Layer 2 of a small transformer language model trained on English Wikipedia (15 layers, counted from 0, width 128).
A neuron adds its activation times its output weights to the MLP's output. To switch it off is to set its activation to zero at one token and run the rest of the model.

Output weights of the MLP neurons that the questions are about. A number n stands for (n - 500) times 0.0027.
n41: 503,388,571,445,472,510,435,368,601,695,524,292,523,633,511,440,469,552,335,380,592,523,465,563,524,538,350,424,542,329,517,389,451,478,509,467,517,589,357,384,469,635,545,673,559,618,716,560,708,519,420,375,453,522,484,467,485,448,517,471,474,404,485,471,469,468,373,345,666,519,451,570,428,576,556,590,681,382,475,484,642,382,443,337,527,463,240,539,674,494,491,241,273,436,528,357,465,614,610,500,703,526,432,384,626,413,663,471,486,513,303,481,514,472,500,287,577,438,471,450,500,683,412,408,585,427,575,509
n53: 484,389,397,508,569,218,601,477,410,416,386,647,407,608,568,607,566,486,245,531,551,497,618,577,516,442,397,521,471,537,642,433,486,551,521,539,536,473,520,540,462,583,420,535,424,621,454,477,603,669,521,503,517,525,502,636,511,521,555,702,535,642,505,557,617,643,539,582,591,679,503,503,439,479,503,510,413,414,577,564,529,602,449,493,461,473,345,298,386,630,522,555,331,392,406,570,454,541,445,402,556,591,507,523,549,408,625,551,478,431,515,670,519,454,585,522,555,655,518,400,355,439,586,298,568,486,392,394
n67: 494,374,638,370,539,474,547,355,480,533,431,554,611,540,656,442,610,503,530,424,530,627,497,471,454,442,500,466,308,451,451,356,467,491,503,357,517,314,253,572,484,568,509,817,522,584,587,456,575,423,443,436,563,457,579,528,397,333,578,482,541,524,521,517,687,520,470,457,503,521,624,646,524,405,392,592,591,341,259,484,382,439,450,579,611,616,555,392,488,545,385,568,390,444,626,336,500,458,481,472,371,587,522,497,562,630,413,464,518,649,543,625,421,468,553,571,455,528,583,740,666,503,463,666,497,503,514,331
n96: 430,591,411,469,612,383,437,456,505,534,567,657,610,563,545,482,539,281,652,483,578,573,463,418,480,625,390,491,588,453,473,322,542,528,523,395,435,512,511,613,602,603,541,577,420,406,688,506,725,491,316,553,442,489,556,513,512,399,522,410,566,416,592,354,463,500,258,596,562,412,386,415,458,516,569,538,454,389,681,369,600,673,563,369,487,395,552,514,651,487,381,484,443,536,570,348,541,437,478,523,462,617,533,453,223,487,525,579,731,609,430,598,426,565,551,178,328,463,478,514,397,364,466,363,577,556,528,474
n171: 437,391,568,354,424,630,555,388,548,526,415,444,451,353,526,462,500,490,447,472,388,458,472,434,576,509,550,485,541,702,399,600,575,564,490,480,534,484,482,569,701,595,440,557,368,457,354,304,425,619,164,574,352,394,399,599,603,591,387,399,524,617,684,413,530,531,660,557,503,467,549,287,510,608,416,396,477,376,588,535,643,697,536,599,421,656,730,459,635,576,454,598,555,394,441,441,544,399,623,537,447,590,453,560,612,639,464,482,563,664,477,681,526,645,425,549,382,631,252,414,538,363,373,494,627,470,692,255
n186: 533,622,547,393,368,562,366,601,552,514,545,607,572,484,410,386,329,496,568,313,575,615,481,476,510,663,457,503,412,507,576,489,630,319,651,585,472,403,655,516,420,486,330,572,443,439,465,431,470,675,564,319,710,573,408,373,483,302,515,563,559,359,613,580,428,382,473,474,543,331,543,274,432,597,276,570,397,500,429,443,594,582,393,809,973,510,442,387,603,647,462,577,543,560,323,600,573,564,542,440,571,401,616,454,486,626,583,406,675,471,545,680,634,463,440,581,583,523,519,625,510,517,474,677,487,427,447,399
n233: 617,528,269,480,636,460,445,694,468,447,598,584,368,476,505,640,546,474,485,297,511,509,553,451,572,424,272,433,564,667,441,691,604,424,545,543,486,604,428,743,412,526,643,533,346,472,471,511,710,439,383,433,584,406,364,374,518,391,573,576,252,411,655,380,516,636,386,441,455,756,558,462,550,602,585,425,530,449,463,608,480,431,433,426,659,635,371,439,673,571,566,455,533,455,553,411,408,399,487,546,447,523,587,682,445,641,525,443,543,694,555,455,538,430,560,442,354,485,583,511,536,519,453,605,520,551,500,441
n284: 477,485,621,511,548,568,635,398,410,452,526,588,436,423,625,564,488,396,193,508,500,370,378,395,587,405,660,621,683,746,457,377,533,398,529,479,553,479,395,592,505,488,393,380,449,473,453,442,736,345,412,512,587,551,455,346,382,472,571,404,390,432,559,375,464,413,509,327,520,476,268,542,536,506,642,660,559,663,569,478,516,526,643,601,634,405,393,484,624,577,439,459,358,447,539,365,429,411,541,410,603,426,560,527,525,540,473,598,397,366,487,390,455,559,389,342,392,583,525,603,535,545,432,443,551,457,500,644

Each question names a token from some text and the token that comes next. It shows the activations a of the neurons there, in the order above. A number n stands for (n - 500) times 0.015.

Then comes g, the gradient of the next token's log-probability with respect to the MLP's output, scaled to length 1. A neuron's effect is roughly proportional to its activation times (output weights . g). A number n stands for (n - 500) times 0.00068.

"it", then "ors"
a: 499,501,518,505,494,502,479,560
g: 693,377,570,658,342,351,320,480,567,262,572,606,584,599,682,701,531,453,616,421,384,592,522,324,390,541,331,304,600,532,682,744,600,424,550,337,396,618,561,363,488,418,433,577,550,430,458,443,527,418,358,784,548,446,341,346,592,561,675,609,460,354,492,554,392,447,291,652,402,471,587,593,566,486,611,475,549,841,534,439,507,623,478,414,650,483,634,825,496,763,413,656,312,615,448,640,561,542,654,509,539,501,498,463,531,652,437,543,201,368,676,396,306,759,595,567,456,502,401,388,423,243,774,504,696,593,764,512
Which neuron, switched off, lowers the next token's probability most? n284

"u", then "ar"
a: 491,484,815,517,498,495,474,493
g: 485,459,528,608,345,628,684,734,606,552,581,445,625,533,370,455,761,611,685,571,393,534,605,358,526,427,423,317,455,357,571,184,356,605,565,370,610,556,356,293,375,340,364,501,649,672,513,335,588,667,481,658,260,320,504,656,538,605,658,285,298,463,493,374,705,567,665,576,433,407,611,396,504,593,451,542,430,332,536,436,449,366,488,619,468,823,625,372,467,459,610,765,407,436,381,282,608,523,561,625,386,724,412,577,602,774,476,437,705,452,552,633,613,579,501,543,522,197,351,385,603,440,547,523,689,674,300,450
Which neuron, switched off, lowers the next token's probability most? n67

" K", then "e"
a: 529,502,622,495,472,497,465,501
g: 347,345,699,363,358,367,563,347,274,716,637,564,304,752,494,472,412,589,356,298,597,664,505,515,425,614,537,397,460,464,552,428,482,446,546,479,236,582,782,476,352,451,501,307,271,454,391,526,646,509,686,400,378,564,699,660,641,324,609,695,659,514,499,412,700,351,470,441,572,486,461,370,629,421,516,396,554,204,400,617,494,598,450,777,642,609,331,547,587,392,405,642,417,480,695,565,335,417,535,248,517,668,532,447,611,434,519,487,700,663,368,443,582,614,663,464,268,718,561,714,318,621,438,617,467,662,574,632
Which neuron, switched off, lowers the next token's probability most? n67

"ad", then "al"
a: 511,507,525,444,503,494,583,439
g: 362,642,712,475,640,483,401,395,570,271,558,455,439,534,553,585,815,532,576,446,520,465,251,439,390,335,551,532,541,537,497,584,606,585,598,752,692,377,435,741,511,359,456,605,583,581,129,507,555,645,493,540,620,382,592,350,556,619,664,431,418,632,588,573,647,771,497,450,338,565,502,607,455,565,316,441,452,675,727,393,488,604,442,442,620,343,333,429,747,757,283,636,462,740,379,501,715,375,547,385,534,244,468,410,478,511,910,649,393,314,685,476,413,439,546,364,401,528,373,645,514,510,512,549,450,545,355,490
Which neuron, switched off, raises the next token's probability most? n284

"es", then " of"
a: 504,486,505,502,546,502,536,505
g: 374,293,500,402,337,619,312,545,464,498,532,552,495,486,477,647,486,369,513,700,553,308,556,351,263,416,639,579,638,300,488,323,349,531,401,299,529,675,364,472,586,501,486,509,389,490,503,394,339,524,424,641,685,365,498,159,643,673,454,347,444,538,497,526,476,392,389,682,518,666,508,493,605,498,570,728,640,484,690,655,470,762,474,322,492,605,833,300,675,441,492,553,703,573,347,272,495,867,491,494,769,440,516,454,431,667,379,482,560,785,558,502,432,771,463,424,466,372,583,705,370,403,420,445,401,547,415,632
Which neuron, switched off, lowers the next token's probability most? n171

"ich", then " V"
a: 507,500,505,491,475,508,264,501
g: 694,433,483,445,649,397,369,423,549,642,452,388,532,635,447,745,349,412,335,539,558,718,702,619,416,443,502,487,280,557,879,541,418,423,574,313,586,487,731,411,498,407,653,515,619,420,474,509,642,565,401,307,482,379,381,550,452,460,324,454,697,355,531,567,443,643,479,544,516,504,296,565,348,509,503,507,384,28,660,501,625,461,502,543,480,626,681,608,514,640,599,285,569,667,235,734,567,522,394,455,581,500,425,425,400,424,234,366,422,533,610,593,444,606,650,486,481,401,550,592,514,397,650,253,639,208,785,602
Which neuron, switched off, lowers the next token's probability most? n233

" l", then "ost"
a: 519,197,509,506,507,493,495,508
g: 381,374,631,449,624,497,732,661,603,644,620,313,502,303,328,518,744,532,242,654,505,509,540,553,503,524,496,726,385,472,270,306,277,443,335,442,645,403,635,667,559,677,273,468,675,718,508,447,515,303,258,579,283,689,448,366,206,571,318,408,492,594,484,435,496,565,768,643,414,483,366,490,521,483,541,464,484,451,594,368,345,493,401,640,491,498,652,415,829,523,402,396,440,486,652,493,607,603,707,512,376,281,534,433,422,728,422,628,288,474,454,493,453,586,626,557,726,571,368,496,482,729,358,608,465,596,444,376
Which neuron, switched off, lowers the next token's probability most? n53

"ome", then ","
a: 606,514,503,501,464,502,507,484
g: 374,460,268,666,586,364,520,423,309,592,722,571,487,633,618,256,538,592,526,305,649,297,395,550,581,518,357,680,471,414,227,502,359,551,472,459,439,320,505,291,731,651,274,210,564,306,538,417,671,493,310,428,591,474,381,617,628,323,489,563,617,403,488,498,576,666,588,507,365,542,464,709,764,477,433,609,553,534,504,707,585,626,367,765,491,605,465,639,461,491,722,434,536,546,289,597,293,537,458,539,704,510,506,247,402,442,478,356,469,673,716,439,708,603,597,323,622,375,539,541,524,485,679,517,284,437,663,648
Which neuron, switched off, lowers the next token's probability most? n41